Layer 4 of a small transformer language model trained on English Wikipedia (9 layers, counted from 0, width 96).
A neuron's activation on a vector x is GELU(weights . x + bias), where the dot is the dot product.

Input weights of the MLP neurons that the questions are about. A number n stands for (n - 500) times 0.00062.
n28 (bias -0.073): 424 580 593 614 733 740 740 380 565 639 473 699 507 331 469 482 327 461 489 423 645 415 415 410 624 562 470 482 402 450 483 334 215 548 465 642 650 403 628 341 442 714 542 623 388 667 483 281 598 461 398 403 292 317 608 533 611 573 514 554 409 580 381 500 476 434 520 595 497 641 443 497 613 233 602 411 433 522 605 563 567 274 575 437 568 513 383 538 632 394 556 577 633 684 511 503
n32 (bias -0.083): 512 299 581 455 840 601 665 496 371 439 676 676 527 553 473 420 542 365 528 473 585 629 595 550 560 657 541 433 366 346 504 481 263 492 307 452 580 679 446 627 613 401 516 548 363 532 582 343 344 528 138 570 537 415 411 623 337 496 603 236 462 534 470 350 718 508 374 663 590 500 352 334 453 422 386 776 463 242 508 469 706 522 616 319 388 485 396 538 578 508 547 754 324 255 437 608
n45 (bias -0.029): 635 523 684 419 602 496 531 500 363 422 579 445 518 476 713 446 480 614 417 567 333 555 432 528 574 555 378 639 310 326 497 400 475 451 359 625 626 416 559 631 565 550 609 457 634 383 346 587 419 267 580 306 445 378 528 467 601 625 497 371 432 232 565 465 598 556 377 630 524 312 572 550 715 527 620 358 688 410 546 198 518 647 604 414 547 440 784 524 585 551 335 477 572 447 256 424
n77 (bias -0.100): 417 540 323 379 394 657 438 571 428 561 476 507 493 327 524 633 401 611 514 532 704 342 500 197 524 696 281 361 427 557 377 457 384 406 557 600 432 503 664 393 605 467 398 529 577 493 532 446 577 241 616 622 559 503 514 452 542 584 359 612 354 577 490 417 657 448 514 326 608 638 446 507 581 601 404 361 487 380 282 328 507 617 227 500 435 546 661 397 552 287 567 526 445 746 733 371
n100 (bias -0.072): 379 528 395 512 450 491 749 376 372 393 579 181 277 288 426 651 545 375 535 661 675 500 444 416 342 839 567 345 482 526 496 761 613 667 479 367 471 496 412 633 286 329 352 709 580 624 226 565 602 522 300 462 345 341 676 593 588 517 723 341 712 359 562 704 584 622 401 500 374 461 565 288 513 383 611 468 840 591 436 466 376 343 491 568 535 436 605 343 487 438 686 585 450 183 445 588
n123 (bias -0.115): 370 543 615 512 562 448 451 584 307 648 646 370 500 352 702 428 600 298 521 827 479 427 605 512 468 573 474 496 414 266 251 417 308 385 567 433 689 551 652 517 479 527 562 513 624 270 302 509 632 492 543 275 379 709 890 526 582 430 460 392 368 82 400 422 315 558 637 665 421 479 547 457 483 397 583 566 429 296 285 384 471 543 395 309 428 520 575 423 630 637 587 727 508 379 779 344
n168 (bias -0.150): 538 561 426 279 504 482 427 385 555 435 507 858 588 575 427 409 552 374 526 525 522 452 511 433 500 344 425 320 278 522 459 503 467 577 564 536 493 717 584 532 548 637 650 375 379 640 528 412 283 751 456 637 136 640 320 463 627 398 389 452 353 595 317 546 500 482 316 724 653 529 522 614 275 375 343 527 432 485 543 645 471 530 413 446 587 631 541 434 347 580 479 454 503 335 571 539
n185 (bias -0.060): 723 289 550 396 584 613 427 468 477 451 458 385 438 519 386 420 606 552 528 441 452 386 457 504 657 439 434 464 419 606 549 552 496 666 390 453 496 723 214 693 291 526 691 476 636 358 275 380 640 420 802 462 459 373 488 435 372 415 709 417 440 567 549 708 473 419 511 288 310 544 256 493 582 757 543 639 671 572 375 344 528 260 444 695 592 301 259 386 447 549 457 454 256 575 520 404
n203 (bias -0.028): 272 346 584 352 579 664 443 422 519 380 341 485 281 325 594 567 447 531 615 554 596 763 386 439 530 371 386 708 701 738 721 662 409 382 368 351 601 375 672 637 488 678 581 500 581 692 704 290 662 468 511 492 726 538 508 536 673 446 545 478 437 526 489 462 465 588 477 714 433 524 607 350 484 482 737 373 626 468 442 323 359 328 476 416 445 580 629 598 650 685 346 521 289 684 624 385
n208 (bias -0.076): 630 535 297 575 443 453 714 625 496 380 548 673 213 480 198 361 608 412 648 723 445 624 542 480 504 375 378 550 590 250 548 355 377 590 749 729 196 316 537 608 424 628 401 508 591 504 406 470 628 424 422 569 307 443 631 612 467 769 343 337 544 378 208 143 349 480 713 580 433 394 542 519 608 453 724 608 555 513 521 570 542 570 492 364 635 512 382 556 452 395 562 696 605 438 740 463
n229 (bias -0.048): 652 388 322 574 780 340 323 418 504 575 518 522 357 482 349 650 504 347 511 548 359 425 586 580 511 425 322 556 580 571 332 301 598 642 781 385 775 570 493 426 508 493 658 428 574 623 580 643 438 455 490 449 488 504 394 612 383 347 392 411 581 612 443 286 496 420 633 589 493 424 398 378 618 349 463 562 317 632 482 731 723 329 530 604 485 441 402 428 646 439 251 433 740 452 323 416
n265 (bias -0.086): 521 599 310 332 513 535 643 297 520 650 614 725 342 303 492 462 378 793 397 487 656 285 445 426 372 537 791 602 257 466 419 464 401 434 420 200 532 580 545 437 272 618 613 668 345 327 346 479 366 22 394 813 557 455 492 557 454 401 443 351 379 627 536 261 525 396 492 585 508 354 440 460 597 500 420 602 612 405 345 421 508 452 530 551 586 504 257 500 693 655 763 603 561 272 492 409
n349 (bias -0.107): 524 378 503 308 329 500 371 654 456 587 483 486 593 359 544 564 524 387 507 583 525 463 546 431 427 368 313 662 294 665 372 622 571 370 364 447 540 559 541 714 350 493 500 464 663 223 631 500 597 528 353 541 337 425 411 678 493 332 459 500 350 441 460 681 514 431 585 476 649 682 422 562 618 593 200 432 483 454 347 368 265 549 475 582 578 454 668 581 485 588 704 551 385 535 273 514
n379 (bias -0.087): 269 413 483 386 643 358 414 670 636 500 435 514 535 463 579 547 578 632 608 139 511 500 727 420 711 490 389 383 416 447 463 397 572 521 437 358 561 337 486 687 550 437 412 619 532 263 476 407 503 586 351 497 409 607 229 588 455 265 579 334 557 373 602 597 538 569 565 463 614 417 550 421 620 336 521 444 483 608 349 455 415 527 603 563 396 490 550 272 551 558 311 522 298 440 461 306

Each question shows a token from some text and the vector x that enters the MLP there. A number n stands for (n - 500) times 0.013.

"\n": 405 428 401 540 357 518 576 466 404 255 591 445 693 381 423 466 509 567 603 372 356 598 609 507 601 517 610 515 530 617 644 693 717 495 570 681 284 438 616 412 580 595 577 505 523 290 419 576 217 369 552 304 513 629 538 508 403 546 626 430 474 397 523 599 577 497 587 551 354 633 412 595 387 331 459 473 391 505 573 542 574 538 498 463 468 690 464 770 480 473 564 461 263 725 288 475
Which neuron fires most, and how strongly? n45, at about 0.1

"|": 442 395 267 548 325 566 487 468 417 520 642 375 685 415 511 501 512 535 602 520 453 449 560 486 515 543 727 532 534 520 814 707 786 546 640 615 367 516 592 505 634 598 492 557 516 348 560 551 178 303 483 396 613 654 469 468 390 451 531 327 438 371 463 614 605 392 570 535 345 638 421 572 341 356 517 489 356 505 463 520 578 635 592 412 440 576 384 641 476 546 549 492 337 640 406 362
Which neuron fires most, and how strongly? n265, at about 0.081

"er": 424 322 439 722 342 479 495 316 518 468 562 439 816 425 489 361 468 596 640 430 485 550 502 707 481 591 513 543 554 536 405 490 590 521 560 688 444 478 518 346 724 571 577 689 445 458 649 593 273 418 438 289 475 564 397 542 426 460 665 502 537 349 615 444 609 323 452 563 492 608 363 543 360 507 481 525 230 682 538 465 722 526 547 307 451 649 598 543 293 528 369 483 456 710 538 411
The neuron with the highest activation: n229

" and": 375 293 305 420 261 547 442 447 448 569 550 371 606 487 478 335 433 632 497 428 476 498 489 610 624 536 623 491 485 721 609 609 756 496 454 626 336 468 508 492 639 582 748 654 688 417 666 339 302 361 585 329 333 602 567 558 420 514 538 618 605 371 498 571 607 454 588 511 516 520 330 636 372 474 500 552 379 627 508 457 654 612 498 407 522 577 401 556 400 586 409 464 417 666 425 255
The neuron with the highest activation: n185

" N": 482 405 319 579 367 532 681 544 427 446 540 349 607 433 544 446 262 468 431 401 426 549 420 446 450 677 729 703 394 593 535 560 759 454 490 587 381 510 596 543 757 504 698 594 411 421 510 411 303 378 355 323 510 521 608 576 427 574 623 381 418 403 476 554 616 425 545 511 368 711 374 697 478 542 406 327 366 531 620 428 632 718 503 565 629 664 367 586 460 439 482 486 415 641 418 446
Which three neurons fire most, strongest first? n45, n349, n77

" in": 413 294 323 635 394 603 551 435 473 423 590 391 597 465 430 402 327 426 521 414 475 559 567 624 524 548 530 508 402 697 667 607 807 528 437 649 413 496 508 513 683 601 692 595 564 375 571 393 224 547 510 340 450 652 441 450 409 739 641 395 470 310 508 568 582 394 407 500 556 556 472 564 292 466 532 538 332 587 520 506 603 686 504 423 468 625 459 521 398 562 524 315 291 694 539 474
The neuron with the highest activation: n168

"re": 461 372 426 536 270 636 444 303 497 516 558 444 468 453 475 394 385 432 674 491 420 457 523 510 482 593 557 529 708 590 569 566 661 351 557 813 426 453 438 532 620 555 723 660 525 465 572 559 465 437 570 241 481 726 727 481 386 535 622 484 676 315 332 460 627 299 538 529 367 622 371 636 504 339 456 512 281 513 421 433 575 597 739 379 499 531 455 687 572 441 460 548 336 598 528 359
Which three neurons fire most, strongest first? n123, n208, n203

"P": 370 369 273 438 385 577 492 437 546 443 555 426 727 347 306 444 427 525 593 409 556 477 391 394 373 648 729 530 615 526 504 636 696 462 594 641 477 631 537 378 689 365 635 553 396 447 460 512 229 439 314 334 423 760 642 437 502 535 679 556 520 267 479 440 673 445 500 591 448 549 451 663 539 528 462 416 413 501 736 490 524 593 542 613 607 532 340 774 455 507 598 441 493 525 453 356
Which three neurons fire most, strongest first? n265, n100, n168

"st": 532 268 428 651 303 531 598 418 523 377 590 388 532 391 392 355 469 534 470 556 496 516 375 589 486 557 604 557 566 495 476 648 545 473 697 777 495 611 536 434 664 693 638 740 512 494 539 514 243 380 477 306 438 434 539 601 441 497 653 500 651 379 493 417 534 356 371 443 553 644 396 538 456 495 461 523 221 660 593 481 678 603 536 412 486 649 427 668 232 626 383 495 398 680 407 333
Which neuron fires most, and how strongly? n208, at about 0.36

"oun": 469 190 250 415 466 641 471 419 407 462 643 393 633 373 392 516 346 486 603 451 404 493 419 426 447 498 627 571 566 582 695 507 613 501 436 525 478 705 530 408 616 400 608 723 391 492 472 482 317 409 504 426 387 593 621 654 426 520 521 489 763 431 428 587 681 381 448 396 538 630 421 541 440 574 444 456 322 735 566 485 452 667 629 419 733 747 446 686 439 441 546 444 421 547 528 395
The neuron with the highest activation: n349

"sh": 453 167 429 609 311 516 374 405 373 506 612 438 637 422 503 443 434 506 443 423 514 734 459 362 386 560 758 457 546 472 555 722 685 452 523 471 482 726 482 513 658 391 571 631 537 456 694 431 337 356 547 426 399 511 637 414 547 474 552 569 587 409 534 346 647 423 457 534 507 665 445 603 477 397 486 589 326 526 483 614 676 536 624 402 669 571 476 652 207 533 357 544 495 681 429 286
The neuron with the highest activation: n32

" E": 471 385 293 505 375 698 615 551 445 386 622 335 768 408 452 551 375 331 505 344 398 467 355 567 523 537 611 425 490 620 637 549 724 437 564 630 439 455 432 591 651 595 598 518 504 532 529 468 301 501 422 290 411 704 547 518 482 728 644 390 472 393 444 580 552 348 490 654 412 729 491 536 301 416 428 496 418 452 655 482 592 687 615 468 534 716 435 475 441 647 518 390 313 584 533 362
The neuron with the highest activation: n168

" J": 359 437 319 525 302 572 590 554 499 261 628 192 690 443 540 533 405 480 619 435 459 693 447 294 478 543 742 611 496 571 474 607 691 370 662 582 463 344 476 558 660 474 500 566 493 441 454 457 256 387 462 279 519 630 605 513 498 519 755 493 472 491 559 529 591 379 465 454 439 697 355 560 442 524 375 468 384 504 667 494 677 555 503 486 537 725 421 655 486 576 431 435 277 659 566 487
Which three neurons fire most, strongest first? n77, n203, n100

"od": 312 388 392 513 337 461 454 415 524 482 449 552 682 394 386 282 323 503 435 335 479 325 285 480 480 728 770 562 558 604 529 603 625 522 485 671 507 580 439 418 601 565 577 694 579 529 578 393 318 406 378 402 509 698 701 534 617 620 553 483 457 222 533 470 640 348 433 666 462 652 408 604 484 488 482 557 367 493 600 395 702 572 543 344 598 630 432 666 318 537 466 551 517 586 652 394
Which two neurons fire most, strongest first? n28, n265

" Com": 466 301 334 573 302 651 629 410 485 365 610 373 618 436 641 444 318 512 569 514 396 379 449 505 627 649 617 603 529 535 653 629 733 417 514 627 386 427 452 451 700 532 621 619 411 576 464 449 385 430 398 190 435 559 546 691 494 541 515 462 441 326 392 484 594 358 544 520 514 659 485 562 426 547 272 512 378 522 596 446 709 619 621 355 562 732 359 497 432 602 664 441 429 642 445 409
Which three neurons fire most, strongest first? n32, n28, n45

"ur": 320 344 277 443 304 642 478 453 537 499 561 440 687 515 459 380 261 416 716 516 397 559 400 580 444 465 662 486 618 660 534 566 637 473 595 688 523 647 524 377 542 491 620 635 429 300 447 386 281 325 511 372 385 564 704 528 400 709 669 512 569 325 553 516 589 438 576 604 393 644 432 480 442 530 425 556 245 439 583 424 489 469 735 409 703 629 434 667 594 450 464 500 475 652 533 372
The neuron with the highest activation: n28

"ated": 432 329 399 416 327 374 520 373 455 515 516 439 436 503 438 423 389 563 532 522 428 531 527 620 330 516 548 516 649 479 600 651 756 666 535 596 294 454 458 602 577 533 553 693 603 387 663 492 232 366 429 323 456 578 660 614 427 458 482 526 787 404 568 631 568 291 501 584 588 458 324 569 549 458 498 504 222 634 547 488 649 500 535 402 400 664 513 737 616 437 530 483 504 663 472 311
Which two neurons fire most, strongest first? n229, n208

"R": 384 454 367 356 358 583 534 564 538 313 583 313 642 473 532 307 378 494 699 392 467 476 428 295 387 709 771 607 642 503 520 689 565 524 694 666 343 495 497 427 674 483 641 568 479 422 399 497 375 539 370 309 458 691 710 393 437 504 722 448 480 355 513 497 633 399 445 488 376 595 339 637 471 597 520 435 303 501 585 517 615 670 544 413 519 638 451 734 565 461 536 413 406 606 509 375
Which two neurons fire most, strongest first? n77, n123

" d": 502 377 411 463 305 472 575 476 539 450 477 313 556 363 373 505 494 477 689 470 505 588 506 530 529 642 731 487 481 670 642 648 664 582 585 825 371 486 424 459 619 642 508 634 486 256 482 536 340 475 468 354 456 617 550 569 347 533 628 370 724 391 622 646 534 367 515 545 561 747 336 522 402 384 449 483 234 577 597 520 688 579 659 397 420 444 417 428 432 445 451 467 430 573 529 293
Which neuron fires most, and how strongly? n379, at about 0.67

"om": 483 315 349 623 367 487 441 261 498 410 515 401 552 465 537 410 448 464 449 552 402 297 494 539 492 793 589 527 659 650 489 666 635 331 559 648 501 387 468 396 615 537 698 575 368 494 549 539 413 346 480 271 482 624 652 570 632 476 488 547 682 332 442 508 684 401 724 569 588 680 358 681 412 525 439 531 238 511 503 440 739 458 578 339 503 537 401 535 442 612 503 410 481 686 560 364
Which neuron fires most, and how strongly? n123, at about 0.71